Layer 2 of a small transformer language model trained on English Wikipedia (11 layers, counted from 0, width 128).
Take only the direct path to the model's output, skipping the later layers: a vector added to the residual stream pushes a token's score in proportion to its dot product with that token's output vector.

Output vectors of the tokens that the questions are about. A number n stands for (n - 500) times 0.0018.
"]": 412,663,472,459,166,653,365,441,438,584,469,525,658,207,388,766,563,428,315,390,484,491,399,262,652,626,515,429,698,557,281,827,272,319,494,431,656,391,652,741,324,612,391,492,305,521,545,404,382,404,419,561,301,589,552,417,567,602,618,557,515,488,662,430,567,369,639,595,458,743,334,543,508,317,292,772,505,732,784,606,515,407,374,489,565,321,645,390,482,373,524,338,665,457,512,359,561,640,530,511,487,578,394,230,489,376,524,372,405,644,405,627,269,272,629,657,705,541,703,658,526,297,424,787,581,641,375,193
"at ": 522,410,606,448,758,386,536,458,806,591,694,235,530,436,550,434,429,274,500,759,618,599,412,608,292,233,414,450,478,292,404,521,549,390,346,556,516,365,539,558,634,417,567,523,607,501,471,545,367,419,338,469,429,546,451,298,474,220,500,660,514,230,671,572,513,493,231,551,468,501,396,577,486,732,574,545,508,467,260,652,662,511,780,629,452,593,513,713,643,408,368,467,608,353,320,588,346,278,523,454,597,615,628,512,527,568,426,657,622,466,501,458,547,394,475,432,570,486,575,560,620,360,535,584,648,284,604,520
"Un": 328,689,652,966,539,247,462,470,776,555,325,507,276,557,405,500,483,722,418,573,329,654,439,591,483,594,504,464,568,617,496,569,598,804,472,540,452,491,172,523,427,408,719,591,396,424,616,532,660,341,652,312,391,543,509,285,643,696,431,392,517,453,389,563,381,436,660,452,713,363,798,511,477,410,432,610,582,626,698,495,602,413,582,542,382,467,399,457,479,554,735,731,591,405,617,485,492,416,452,541,445,695,331,559,681,518,691,234,519,431,199,293,369,428,549,530,558,506,758,622,627,618,451,529,711,324,232,585
"ti": 595,356,488,336,758,575,664,484,325,319,504,531,419,631,509,490,352,380,602,349,735,858,612,620,449,384,649,551,587,253,321,421,355,616,573,681,443,743,281,525,392,815,516,598,484,396,578,577,461,554,384,417,377,427,508,494,705,497,732,486,530,561,603,474,495,565,442,284,298,268,762,732,236,494,432,575,485,363,329,395,440,560,704,749,457,526,599,630,469,509,437,434,466,601,675,703,621,477,496,492,396,603,325,483,480,450,459,416,465,573,532,608,594,617,369,342,648,475,445,479,435,244,277,532,674,804,488,623
"av": 523,423,621,419,515,676,435,745,432,496,283,373,528,523,694,439,581,507,311,723,644,588,476,663,487,548,527,397,359,298,334,642,522,286,713,307,537,458,499,604,396,756,513,515,506,489,483,614,460,618,442,560,618,472,589,372,470,544,659,493,556,328,388,506,367,297,542,566,565,379,442,451,358,378,462,783,429,373,511,670,482,548,374,489,564,407,469,636,408,640,509,478,453,430,776,444,376,259,432,507,609,402,480,507,534,664,451,709,704,479,727,467,695,380,415,527,626,525,179,564,569,424,488,272,442,324,762,477
"ar": 401,621,564,555,594,608,725,486,456,373,489,375,407,496,479,349,587,551,526,600,673,648,640,809,298,429,380,629,477,319,296,536,451,562,649,444,420,441,558,411,358,606,352,449,567,667,680,328,582,570,399,749,709,531,472,667,426,467,602,703,370,479,524,435,443,657,214,477,390,579,470,483,537,597,568,587,408,507,479,515,587,606,345,551,415,548,451,304,607,512,562,600,456,288,473,628,744,416,445,392,598,418,614,605,571,546,507,637,477,527,590,591,657,401,454,641,513,493,623,518,783,401,634,392,423,600,604,647
"on": 630,611,519,388,631,484,515,385,590,548,316,580,542,577,395,523,473,346,452,734,699,494,585,752,315,603,452,789,516,433,604,660,449,481,524,582,569,688,676,548,550,551,574,449,451,602,443,519,399,650,454,573,798,498,585,778,592,363,651,615,553,204,591,421,486,417,510,220,400,170,538,513,627,703,400,550,353,568,543,549,530,476,467,439,449,457,597,608,423,406,473,701,401,631,379,646,364,647,219,373,531,351,547,362,382,571,592,566,430,511,710,500,459,353,349,492,378,522,532,408,453,608,531,407,417,640,417,351
"ber ": 514,550,363,583,565,444,504,688,596,257,612,405,342,180,389,547,361,531,354,405,627,324,685,308,690,352,280,566,304,359,174,384,428,586,365,548,621,428,396,605,690,484,235,543,496,535,543,541,901,381,159,613,420,253,349,505,639,727,585,486,640,270,314,594,469,393,357,383,802,656,786,494,582,542,287,468,377,429,692,695,480,281,628,450,473,611,521,825,548,409,237,626,591,729,564,636,506,593,636,457,341,399,369,477,483,447,336,492,566,705,360,268,231,489,550,616,694,500,654,356,454,556,473,614,541,434,509,612
"| ": 435,481,363,277,494,510,570,627,651,528,616,603,637,505,686,500,532,613,522,716,509,516,620,398,594,630,580,276,443,758,598,442,648,608,324,609,610,656,560,569,567,419,436,360,464,419,662,561,462,291,566,628,536,366,430,525,432,595,380,294,568,611,507,612,370,511,444,457,582,535,517,595,291,400,425,569,678,725,401,332,493,403,553,407,379,312,440,716,344,384,542,509,591,518,486,604,675,568,650,496,406,347,593,245,706,617,627,495,551,452,549,666,666,547,712,546,527,477,591,438,346,480,526,655,543,345,447,612
"%": 524,339,531,446,234,767,386,747,389,509,601,567,325,360,549,506,552,786,404,158,481,481,126,562,590,594,509,642,360,461,499,557,445,440,468,726,545,504,472,781,264,435,641,780,413,440,493,583,347,437,327,468,459,389,322,437,495,432,571,573,507,486,624,562,594,306,345,784,390,510,395,398,601,375,424,474,676,870,673,596,620,425,835,309,506,239,449,922,450,446,373,654,588,412,371,259,236,567,657,495,631,420,435,454,599,451,666,318,300,489,518,477,397,620,676,627,599,580,302,386,566,312,507,419,747,454,307,466
"il": 546,578,584,424,342,345,680,480,482,473,649,477,567,571,611,608,653,502,460,577,484,814,548,748,384,423,729,421,536,357,478,633,440,342,583,491,562,744,694,299,499,597,420,470,479,438,374,519,755,520,268,236,614,553,554,538,491,507,725,543,596,632,597,342,275,255,482,563,468,387,492,507,517,779,492,407,483,551,417,668,535,408,337,625,654,811,306,416,558,639,480,551,414,477,430,436,815,646,318,313,347,582,449,492,380,725,464,396,644,565,483,639,444,303,723,588,508,546,336,784,621,558,637,574,492,390,540,468

Output weights of attention head 3. The head adds the sum of these rows, row i times number i of z. A number n stands for (n - 500) times 0.0027.
o0: 588,866,689,586,476,637,445,679,342,519,690,499,579,549,422,516,478,494,625,120,599,632,543,551,352,582,317,456,492,431,493,253,545,361,573,516,402,334,217,535,597,566,280,672,684,302,603,480,734,506,227,392,576,445,637,663,446,260,459,329,319,416,383,588,552,483,601,458,459,664,525,433,646,524,532,527,462,266,577,577,470,379,443,460,234,367,663,345,636,567,418,510,252,721,475,555,389,642,432,577,380,466,368,717,431,788,319,536,224,453,568,389,690,432,493,529,492,545,184,679,594,673,541,493,453,554,511,450
o1: 429,209,574,425,213,616,429,504,456,529,692,348,320,632,431,494,437,400,379,501,484,633,495,394,610,554,371,481,566,687,389,450,590,591,646,353,365,541,287,521,329,603,519,577,604,582,488,424,373,344,399,573,433,364,555,422,434,447,391,707,358,397,487,764,631,606,451,421,398,615,399,478,628,431,451,455,471,469,368,518,262,541,433,449,362,619,602,590,486,400,377,386,519,629,535,503,713,518,659,356,575,469,475,591,496,613,704,273,687,353,525,459,436,625,500,492,592,292,568,523,357,402,603,737,362,572,648,504
o2: 624,603,592,567,518,617,621,434,449,522,679,532,465,289,505,618,697,352,346,516,384,661,437,649,520,770,568,466,439,623,531,467,640,458,475,641,478,390,508,670,581,575,643,428,624,419,676,540,316,469,424,341,388,568,470,494,315,570,450,584,427,371,550,453,688,280,521,270,532,374,384,384,316,251,506,454,601,526,553,650,494,566,523,516,544,257,436,508,529,543,212,471,480,460,512,502,580,444,499,539,397,579,593,435,465,548,725,429,418,522,612,316,663,359,475,732,323,676,526,526,511,323,502,490,490,423,691,473
o3: 676,691,475,504,535,641,496,621,627,512,613,297,422,437,645,558,623,681,652,441,619,583,300,412,501,568,459,381,543,288,598,461,481,365,600,614,454,553,318,397,296,410,414,327,382,558,492,533,469,391,823,409,556,296,617,589,366,370,464,500,443,425,621,586,326,563,504,191,667,567,457,331,252,589,734,567,351,353,492,549,434,538,572,416,449,340,458,403,560,610,562,725,569,376,583,682,415,337,469,434,570,451,363,590,549,522,583,707,619,546,577,546,490,391,565,596,368,324,557,476,415,502,481,600,602,470,616,359
o4: 525,580,474,398,606,460,439,515,923,500,340,432,479,558,499,354,223,538,542,408,613,462,428,528,486,452,567,538,431,560,558,564,593,556,344,602,569,433,560,271,470,682,431,777,410,661,527,804,619,448,417,562,480,523,556,564,404,456,716,580,498,380,466,505,573,467,531,455,656,428,615,701,463,362,668,520,312,744,341,570,209,513,361,502,604,546,576,329,446,474,685,312,755,632,280,457,491,571,500,520,397,436,712,536,508,327,451,652,555,611,529,506,665,489,442,392,612,673,700,714,531,448,456,415,705,507,474,635
o5: 493,454,295,499,457,737,459,581,600,487,571,574,732,563,566,310,458,550,400,610,332,419,353,469,459,684,602,304,581,432,493,408,539,565,652,621,573,725,440,479,400,610,506,475,414,825,377,311,527,577,445,273,485,589,602,439,399,513,383,382,493,550,428,437,403,559,493,518,390,383,514,403,585,638,301,349,392,652,507,360,293,696,532,429,243,543,620,457,407,659,244,710,492,588,321,497,595,691,452,369,342,385,547,689,621,594,455,459,529,571,451,690,447,464,749,634,287,519,384,583,549,80,636,438,655,278,580,671
o6: 434,475,620,459,357,448,404,665,590,607,534,490,343,501,542,443,526,400,673,364,549,213,514,411,573,495,497,535,370,476,374,503,475,803,491,472,539,603,438,278,561,444,441,637,675,398,469,638,387,585,414,491,510,720,503,418,506,370,559,517,578,598,500,452,705,492,327,653,452,421,468,692,250,632,355,381,424,559,508,648,589,459,285,483,321,629,623,560,431,470,611,483,539,336,603,433,571,451,564,370,610,492,410,439,345,555,475,374,366,560,321,523,573,682,511,599,460,731,517,596,320,619,411,450,340,461,371,735
o7: 404,391,494,582,488,531,659,405,523,598,538,535,496,543,559,438,624,593,461,261,500,531,377,536,486,326,635,382,467,329,377,511,420,408,417,564,627,447,554,640,655,354,527,694,710,406,270,609,557,652,386,514,305,546,570,713,328,444,402,541,689,552,394,619,581,604,434,306,167,513,496,524,405,510,433,432,499,439,494,625,300,487,578,572,253,490,623,600,442,455,664,328,668,337,511,498,390,441,536,588,297,602,308,718,664,429,526,302,478,460,414,424,550,557,248,741,427,406,289,653,365,379,636,495,298,549,732,381
o8: 667,453,427,490,400,600,514,489,426,543,683,554,333,399,307,628,532,418,436,509,525,541,474,650,406,510,496,447,661,348,372,696,626,586,566,546,693,481,534,422,576,711,389,496,317,487,521,375,293,451,437,468,549,506,545,323,339,191,673,571,461,466,536,501,285,742,606,317,500,649,472,302,462,410,638,449,531,488,489,302,391,480,515,495,579,644,450,451,444,490,474,412,673,611,421,698,371,605,534,545,450,509,331,665,427,667,514,631,447,363,566,450,592,343,703,469,321,519,538,530,642,590,472,640,499,589,293,395
o9: 452,493,419,779,633,329,543,457,522,516,520,589,404,696,525,782,400,522,529,377,492,385,475,481,325,549,372,587,499,460,377,561,425,574,355,689,446,532,531,545,484,350,604,293,569,156,584,394,255,719,398,435,528,455,477,529,312,769,412,388,417,397,625,450,466,666,447,526,450,909,475,447,655,634,471,420,659,663,669,411,604,358,670,581,540,462,470,546,483,359,403,670,695,409,781,472,530,356,554,684,355,377,474,337,544,686,416,477,582,530,393,592,365,584,434,511,445,519,817,386,426,481,450,397,522,611,292,383
o10: 738,386,412,288,363,502,212,573,584,505,646,656,409,550,646,651,492,459,697,613,462,471,543,449,588,671,586,542,735,457,280,479,570,456,537,505,515,710,584,504,530,509,544,539,540,695,438,681,502,301,604,346,740,302,456,479,533,349,423,506,719,620,635,378,620,492,350,427,606,265,574,374,584,699,538,456,639,522,407,428,287,605,644,505,547,362,669,406,279,588,807,337,444,501,447,535,466,367,541,408,699,302,514,401,668,367,563,465,303,550,516,442,601,661,343,492,523,438,674,421,491,376,545,268,548,531,487,531
o11: 481,498,494,544,489,508,230,567,754,489,540,570,572,357,491,569,663,624,645,421,537,390,367,349,575,573,618,356,534,611,371,384,460,618,579,458,574,604,698,497,449,412,455,527,713,484,419,561,565,453,341,506,599,576,547,461,588,574,722,299,544,364,400,321,628,511,489,577,394,509,653,374,364,427,398,358,502,407,431,312,464,659,564,410,410,466,386,754,509,565,471,547,451,307,519,753,354,952,366,436,310,733,452,422,475,503,567,381,418,476,432,238,702,692,484,503,451,602,368,473,218,539,517,723,222,493,464,446
o12: 510,434,447,674,489,448,488,356,190,562,468,615,467,660,506,603,506,538,394,531,316,627,528,359,569,301,541,343,148,299,632,575,370,211,449,603,488,619,514,313,340,307,402,465,542,419,433,471,574,648,614,340,615,401,592,597,519,638,530,300,659,542,650,513,581,576,393,607,432,254,662,416,403,557,428,490,647,432,372,560,556,415,599,566,535,722,651,549,454,452,606,690,606,508,415,429,297,715,334,536,575,674,367,695,644,481,572,516,533,458,555,550,289,424,418,505,587,693,465,476,555,568,895,564,547,569,608,543
o13: 354,605,540,535,339,652,743,385,491,437,570,545,395,627,734,487,291,484,677,507,592,365,505,673,684,712,379,514,392,372,591,691,595,420,590,468,443,607,502,666,592,377,559,339,273,922,534,393,718,680,593,475,492,405,368,512,410,469,401,403,528,458,515,303,500,497,504,597,254,668,603,538,481,838,230,530,657,472,522,581,438,193,374,650,404,605,598,540,512,404,747,289,354,279,508,387,406,547,340,574,605,339,738,745,529,332,485,703,406,554,813,670,713,530,546,382,292,522,609,505,539,651,671,411,725,362,547,604
o14: 624,568,545,578,417,391,530,478,323,564,552,414,441,960,526,433,481,535,278,516,423,652,545,678,583,446,573,295,360,710,468,714,292,282,279,526,476,682,441,531,555,797,593,639,535,466,481,499,442,570,407,417,611,521,393,311,692,576,433,409,389,622,622,623,664,571,265,734,556,491,563,568,729,257,503,490,535,643,432,249,586,488,564,613,594,447,425,271,310,641,604,626,703,892,594,437,595,450,452,595,788,361,557,525,537,627,668,501,465,558,469,480,436,458,627,571,536,576,559,531,542,701,706,442,513,479,458,664
o15: 458,688,513,409,644,631,636,379,516,738,655,498,562,539,610,695,538,492,542,490,488,452,524,522,538,345,551,449,551,565,717,693,475,520,495,425,540,547,575,277,484,508,336,565,300,509,574,635,606,639,260,556,653,504,546,404,649,276,678,504,484,696,422,680,451,381,313,492,377,552,714,521,365,507,345,475,405,419,491,377,546,413,557,579,334,346,573,529,467,477,713,407,527,191,799,372,430,660,420,649,385,359,758,457,489,365,276,367,433,524,484,434,667,218,650,435,253,750,628,627,554,789,407,571,585,525,541,592
o16: 563,467,183,432,411,576,440,444,428,311,575,456,455,652,464,700,421,489,309,455,489,538,540,629,572,519,441,551,482,535,335,550,490,423,570,417,426,364,576,438,484,553,286,449,412,648,175,411,697,518,185,519,607,210,668,554,620,202,612,223,617,419,359,376,506,688,622,382,478,539,718,331,508,493,282,590,427,493,618,493,379,302,604,688,599,610,695,315,513,452,779,640,384,586,507,619,331,345,370,751,490,453,496,429,701,303,518,514,475,398,426,610,408,365,558,407,358,333,538,390,362,640,549,493,345,286,462,565
o17: 530,522,304,560,545,669,538,499,473,559,431,302,716,489,431,567,476,322,642,583,789,583,504,435,697,467,559,446,579,596,726,755,466,621,645,524,271,289,551,525,415,625,539,415,484,459,630,431,172,461,478,481,378,582,533,736,510,497,411,525,622,435,497,364,673,392,629,309,604,453,766,543,667,649,608,494,447,478,615,353,443,698,624,305,566,461,578,541,380,288,700,415,647,394,603,377,699,207,536,530,499,256,436,656,625,525,571,266,406,746,483,303,572,489,475,637,465,558,573,371,474,515,426,420,381,444,519,348
o18: 452,238,541,324,548,586,484,550,591,306,475,491,493,459,625,586,538,365,382,446,426,268,635,520,619,459,426,644,454,465,398,509,542,577,315,422,468,429,431,738,463,394,613,380,509,362,455,370,317,496,494,660,504,526,568,416,580,551,522,488,860,708,479,497,558,182,597,393,459,446,410,474,290,396,180,499,540,287,736,656,303,269,297,557,670,435,383,554,601,284,552,342,486,486,692,249,531,425,469,327,434,546,323,508,431,534,368,571,655,556,243,512,252,657,497,607,376,445,780,388,496,629,644,522,530,520,260,514
o19: 372,509,719,461,617,685,627,363,510,535,575,398,642,635,329,532,359,509,560,523,849,636,380,632,548,559,390,444,279,596,478,721,465,731,355,679,590,672,421,524,561,764,524,723,469,653,680,368,359,425,450,330,552,583,384,555,295,498,561,579,482,364,637,336,529,457,573,750,451,335,611,682,564,511,438,580,649,552,570,442,420,509,400,465,390,541,452,422,471,575,619,319,629,500,463,479,523,459,557,617,444,629,598,537,509,688,494,405,564,513,478,425,535,439,426,420,427,551,393,413,223,605,453,324,571,309,562,502
o20: 490,763,735,442,335,619,573,537,411,533,507,632,449,413,574,374,503,642,560,544,412,522,416,598,384,412,463,540,346,374,229,371,287,635,682,327,638,564,539,400,517,605,418,565,695,557,431,364,453,297,639,538,537,416,422,368,509,484,322,554,536,573,510,483,537,560,651,527,545,469,300,333,448,543,472,629,453,374,490,604,466,518,444,589,280,493,550,622,560,440,272,515,545,531,370,396,438,366,602,496,687,383,576,497,423,727,542,585,422,706,361,816,735,389,266,418,722,415,444,466,338,474,482,693,498,504,496,731
o21: 497,551,503,396,801,561,478,464,482,552,315,701,705,520,294,426,398,457,472,496,592,505,452,539,468,528,415,498,471,416,553,622,355,409,601,499,373,506,315,583,405,679,406,558,553,377,485,622,628,352,446,416,531,592,521,595,620,423,416,603,563,466,590,358,295,489,542,674,601,457,457,489,653,251,649,798,400,259,444,483,591,415,367,350,569,476,426,545,606,534,783,459,514,595,472,620,299,790,352,402,545,564,349,451,377,511,507,670,386,506,426,442,462,573,256,357,460,504,475,429,399,382,611,489,419,531,322,410
o22: 489,514,147,190,424,410,560,440,334,459,470,397,560,631,562,496,544,663,583,537,759,440,472,313,515,970,556,622,635,395,518,580,644,411,351,971,388,650,650,416,666,554,425,542,470,648,352,667,476,420,685,699,338,518,452,462,379,675,545,329,581,406,677,345,532,555,540,300,551,429,472,748,442,345,843,526,621,492,389,590,656,597,395,647,573,543,475,450,364,640,536,483,464,520,516,625,601,622,471,508,559,504,679,556,340,519,567,634,517,440,768,521,612,575,623,681,722,672,521,487,423,412,532,195,641,584,637,452
o23: 495,647,459,665,572,623,441,621,595,394,467,538,779,438,538,533,212,496,392,565,471,496,465,410,593,475,401,315,734,523,595,452,691,368,387,605,420,563,615,506,387,702,720,329,468,567,539,706,567,456,382,473,473,191,593,487,465,536,523,588,434,359,430,575,622,460,471,569,645,923,388,510,556,358,572,481,412,384,460,364,543,547,603,385,608,299,558,184,576,523,411,485,573,580,529,735,403,464,516,350,286,498,360,612,692,326,416,551,599,634,408,488,469,544,636,666,726,544,369,382,569,721,506,718,446,571,385,158
o24: 578,510,794,504,362,553,485,702,483,420,553,487,578,615,598,460,513,689,464,269,537,617,655,647,528,362,552,313,465,684,668,534,502,332,487,606,386,413,653,590,625,691,606,387,238,578,616,577,573,438,451,580,279,426,549,364,516,510,550,529,585,542,419,657,584,620,645,287,508,557,720,555,572,394,440,493,577,556,509,609,468,516,374,591,539,273,574,482,632,480,398,469,694,695,645,306,512,404,489,581,462,309,580,663,576,473,484,343,542,502,633,407,470,632,273,396,704,342,498,539,572,557,398,551,389,599,420,493
o25: 386,507,414,486,412,390,383,428,385,617,576,547,471,209,569,586,443,738,379,593,488,629,374,453,430,376,658,500,549,422,130,576,367,292,526,702,536,424,611,558,194,438,725,580,514,686,403,463,206,492,693,435,658,416,293,198,615,701,540,382,615,576,510,480,452,375,423,591,694,431,615,341,352,453,577,710,499,668,575,584,460,555,509,531,446,366,649,296,592,760,420,549,418,433,477,290,549,294,781,325,732,563,426,654,461,737,566,857,627,227,596,396,434,415,482,644,675,285,554,268,429,629,588,483,629,655,435,342
o26: 713,496,496,548,610,643,556,538,492,443,551,526,674,547,791,606,362,677,540,301,546,351,355,272,477,250,703,567,561,476,636,327,342,476,560,299,401,430,551,283,673,499,623,487,400,541,405,373,388,582,525,566,425,584,652,266,421,752,783,668,539,486,566,541,448,606,705,572,428,691,568,442,581,503,590,538,449,517,336,578,601,367,297,512,398,491,566,473,309,384,469,513,415,490,477,508,450,595,449,557,496,147,346,420,478,468,614,517,414,463,314,518,453,649,574,663,708,556,442,336,444,605,406,616,438,619,720,411
o27: 672,692,504,597,495,574,573,302,690,362,313,403,416,584,413,485,395,584,436,540,487,338,447,605,614,282,267,518,594,327,778,574,400,501,570,414,582,537,525,378,538,383,518,312,566,533,517,587,336,521,428,552,394,335,465,426,554,624,372,343,447,481,472,440,423,341,546,720,568,350,731,575,595,543,377,350,335,646,385,429,572,412,622,475,417,360,583,338,358,408,409,630,720,513,493,390,354,361,628,223,517,450,453,604,685,490,438,604,486,515,530,343,295,489,673,658,506,641,566,226,610,657,423,448,480,408,510,500
o28: 299,430,645,402,282,389,425,426,739,483,786,530,701,800,400,492,553,492,497,490,614,612,329,562,536,603,463,321,505,478,452,459,412,626,434,524,678,577,350,506,546,408,481,433,383,476,438,375,261,357,618,653,492,603,478,289,388,734,442,633,422,515,522,417,635,658,506,747,574,449,630,420,522,544,600,375,531,519,671,515,461,707,464,464,406,425,483,564,602,428,350,607,562,462,516,506,743,373,406,343,618,347,638,514,446,649,642,449,587,388,474,460,578,566,373,445,704,637,498,497,403,400,427,380,398,601,530,580
o29: 688,501,371,628,499,382,472,388,230,618,457,665,613,539,472,462,598,430,393,429,396,526,442,483,675,688,401,549,520,582,473,530,513,648,528,364,610,385,514,442,589,439,513,373,538,781,554,345,547,481,551,536,508,288,547,552,374,529,590,552,666,478,541,528,536,530,577,280,435,450,325,538,543,716,545,435,473,436,479,483,397,408,450,512,702,513,547,478,508,460,521,417,495,646,320,217,665,200,612,520,625,673,602,454,541,641,354,456,489,457,283,862,400,331,582,495,658,604,533,451,575,499,583,474,412,639,410,534
o30: 588,490,393,411,682,532,379,471,306,365,404,434,478,590,549,565,349,607,493,300,542,513,424,125,386,397,568,547,483,538,627,428,499,658,614,460,641,450,515,451,577,314,344,638,641,393,251,602,434,565,652,444,537,594,448,371,367,220,518,323,763,559,433,491,666,482,581,445,604,414,528,689,538,464,608,474,572,569,221,791,399,592,470,395,555,595,742,886,567,374,704,447,444,489,455,476,685,542,609,492,456,543,369,446,487,490,303,631,615,488,419,576,497,540,579,724,481,616,456,329,414,453,506,388,463,529,445,659
o31: 716,411,439,610,330,488,502,408,289,686,488,450,638,646,306,543,727,426,616,401,382,571,372,404,674,462,425,400,603,636,455,615,536,528,760,444,470,396,447,560,566,457,713,532,492,487,529,630,419,481,165,633,407,393,480,398,624,508,570,577,469,486,715,585,365,609,510,422,558,246,418,480,477,493,782,332,414,408,428,484,575,467,554,353,605,387,546,256,631,572,574,369,650,394,737,484,518,378,602,473,580,417,450,636,419,504,421,581,464,393,475,323,345,466,661,672,348,580,443,437,278,464,635,627,459,430,579,360

Each question shows a token from some text and the vector z that the head gathered there. A number n stands for (n - 500) times 0.0046.

"C": 474,577,581,607,485,565,555,583,542,665,341,366,543,346,552,506,368,622,670,558,432,467,480,496,425,541,624,520,504,455,460,487
Which three tokens does it push up most, strongest first? "]", "Un", "%"

"in": 535,502,606,426,568,465,570,489,485,525,517,427,388,404,637,471,466,561,486,540,458,496,488,494,553,473,524,567,616,543,497,648
Which of these tokens does it push up most? "Un"

"c": 510,476,537,483,514,522,531,556,487,542,455,559,517,443,572,571,576,523,481,530,472,537,494,442,452,458,485,479,547,424,516,514
Which of these tokens does it push down most? "]"

"w": 303,565,526,578,498,557,470,515,543,443,454,492,532,418,458,476,544,518,581,514,497,473,528,561,371,481,529,483,464,469,435,548
Which of these tokens does it push down most? "ar"

"t": 500,403,495,596,465,618,474,358,463,501,518,366,459,652,429,612,543,480,520,434,456,482,582,434,386,413,429,550,404,574,471,550
Which three tokens does it push up most, strongest first? "on", "ar", "il"

"for ": 509,502,522,559,464,489,506,474,524,554,455,418,456,456,537,514,432,545,450,478,456,450,553,484,471,464,534,536,473,485,513,510
Which of these tokens does it push up most? "ar"

"k": 543,451,403,541,636,549,394,432,497,666,477,263,546,823,618,380,597,448,536,625,518,473,557,620,678,555,539,657,536,524,342,354
Which two tokens does it push up most, strongest first? "ar", "Un"

"er ": 490,496,519,508,464,455,502,455,435,516,416,476,457,450,511,506,405,539,477,492,432,455,539,507,434,451,534,584,481,526,460,526
Which of these tokens does it push down most? "ti"

"se": 395,523,499,505,491,490,535,512,487,486,520,482,483,424,552,467,508,495,534,584,487,482,592,560,415,550,496,467,537,504,481,591
Which of these tokens does it push up most? "]"

"R": 540,480,555,481,492,481,573,497,477,524,477,499,418,480,501,519,475,457,478,541,519,483,503,471,450,471,480,489,502,489,505,532
Which of these tokens does it push up most? "at "

"\n\n": 505,514,411,533,581,518,575,635,498,454,566,438,517,376,591,414,617,616,506,493,522,579,651,482,459,463,550,427,584,592,699,487
Which of these tokens does it push up most? "ti"

"up": 417,411,521,533,462,430,527,506,537,521,446,563,429,446,454,542,374,490,572,515,607,565,616,510,514,532,525,472,524,549,526,536
Which two tokens does it push up most, strongest first? "]", "| "

"ay": 641,597,539,610,588,666,369,636,510,353,412,584,442,513,526,450,462,487,317,656,473,397,561,537,602,559,616,633,567,339,395,453
Which of these tokens does it push up most? "av"

"p": 585,459,403,583,423,619,478,462,461,508,596,506,598,712,436,521,597,536,474,653,499,572,612,526,430,537,439,528,524,458,556,471
Which of these tokens does it push up most? "on"

"H": 521,531,512,556,512,484,564,592,496,513,486,530,522,481,501,468,529,496,431,512,601,508,511,501,521,541,554,477,516,466,541,511
Which of these tokens does it push down most? "on"

"ub": 791,819,650,614,575,740,436,606,444,348,440,543,318,237,605,479,410,434,402,663,577,436,330,537,582,500,668,559,628,314,440,519
Which three tokens does it push up most, strongest first? "%", "av", "ti"

"and ": 513,543,556,600,550,550,538,523,470,493,553,543,584,519,546,565,578,490,501,455,501,419,497,457,471,558,535,424,485,401,465,547
Which of these tokens does it push up most? "il"

"9": 406,515,416,454,429,529,590,483,552,514,467,433,427,559,587,477,455,319,576,459,520,587,627,445,456,441,610,463,484,468,539,520
Which three tokens does it push up most, strongest first? "il", "| ", "ti"

"y ": 514,443,523,458,481,470,558,456,517,574,502,467,564,503,594,574,470,540,505,530,456,511,556,499,442,546,454,508,465,544,454,510
Which of these tokens does it push up most? "Un"

"F": 484,517,541,633,529,474,574,445,532,454,517,412,464,459,539,572,527,570,475,535,593,443,462,509,483,628,493,504,518,444,463,517
Which of these tokens does it push up most? "av"

"h": 533,494,445,582,321,739,429,441,474,556,510,456,678,808,508,543,655,477,439,570,484,495,589,534,438,587,494,649,526,580,485,524
Which of these tokens does it push down most? "ti"

"er": 395,530,462,639,516,499,277,454,535,498,472,232,551,309,737,331,514,504,476,396,539,457,410,651,662,842,527,732,586,436,362,551
Which of these tokens does it push up most? "Un"

"d": 668,434,439,446,596,495,544,402,590,488,573,605,317,511,478,523,431,403,450,537,539,562,508,545,467,513,518,462,570,424,477,441
Which three tokens does it push up most, strongest first? "ar", "on", "ti"

"T": 503,505,481,579,352,671,469,450,493,544,517,471,636,743,555,520,618,483,459,561,496,434,603,559,474,607,477,593,562,550,482,515
Which two tokens does it push up most, strongest first? "il", "ar"

"on ": 434,546,522,492,539,455,556,473,429,544,539,537,435,414,568,440,492,475,442,526,523,472,578,519,463,537,594,469,554,472,466,537
Which three tokens does it push up most, strongest first? "| ", "%", "]"

". ": 545,472,544,530,491,544,548,605,492,516,510,451,504,539,541,469,575,591,521,432,489,424,530,522,498,463,522,512,584,479,545,501
Which of these tokens does it push down most? "Un"

"a": 544,514,582,536,574,401,488,507,535,502,476,525,485,421,546,467,402,589,381,644,416,613,477,625,490,560,442,514,560,370,436,521
Which two tokens does it push up most, strongest first? "Un", "at "

".": 463,495,412,528,472,505,555,602,513,487,525,469,517,464,543,424,578,520,545,489,554,517,528,476,437,481,504,473,527,544,551,474
Which of these tokens does it push up most? "ti"

"were ": 480,535,557,574,520,534,534,551,481,553,478,467,495,501,506,515,483,510,490,503,525,419,506,480,502,527,530,462,517,458,453,534
Which of these tokens does it push down most? "on"

"wh": 526,488,563,560,490,493,527,495,503,452,465,478,424,478,504,525,500,552,488,558,532,438,562,490,491,545,460,456,551,469,490,454
Which of these tokens does it push up most? "av"

"e ": 430,531,477,450,517,471,539,503,525,570,525,434,500,594,587,495,533,568,528,562,552,466,391,472,528,604,503,517,471,540,528,458
Which of these tokens does it push up most? "Un"

"x": 319,338,315,605,566,526,525,418,366,337,599,631,602,830,338,504,698,344,771,268,310,556,621,694,284,522,385,394,327,507,440,327
Which of these tokens does it push down most? "%"

"s": 477,563,591,467,505,493,539,575,483,543,484,532,451,465,516,478,426,473,503,592,480,422,523,473,489,537,477,445,529,513,533,474
Which three tokens does it push up most, strongest first? "%", "| ", "at "

"8": 405,482,452,501,423,493,550,624,537,474,670,391,464,512,517,455,490,449,478,406,433,384,582,414,551,436,678,473,502,456,512,574
Which of these tokens does it push down most? "Un"

"om": 704,568,563,599,394,629,482,476,612,481,338,499,160,418,249,311,414,394,732,621,548,470,414,547,552,644,389,461,621,611,541,643
Which of these tokens does it push down most? "on"

"re": 657,580,591,552,539,695,446,804,532,483,498,577,503,655,504,482,558,621,191,560,540,375,513,539,609,452,643,381,551,466,438,469
Which of these tokens does it push up most? "ar"

"di": 412,515,497,515,486,501,518,508,529,469,513,568,450,398,503,534,551,520,559,479,454,486,483,546,417,473,562,486,522,517,439,580
Which of these tokens does it push down most? "ar"

"ar": 490,452,625,505,427,542,480,535,486,589,416,533,636,407,499,443,413,442,560,528,440,526,551,529,420,521,550,486,523,386,530,424
Which of these tokens does it push down most? "ar"

"s ": 462,523,605,487,549,425,504,523,531,520,479,507,370,469,485,510,412,424,489,545,457,449,524,430,508,520,484,490,508,526,556,543
Which of these tokens does it push up most? "at "

"b": 536,506,574,554,569,396,492,483,535,515,469,522,469,412,542,473,405,611,395,665,404,640,468,624,481,555,440,522,564,374,430,537
Which of these tokens does it push up most? "Un"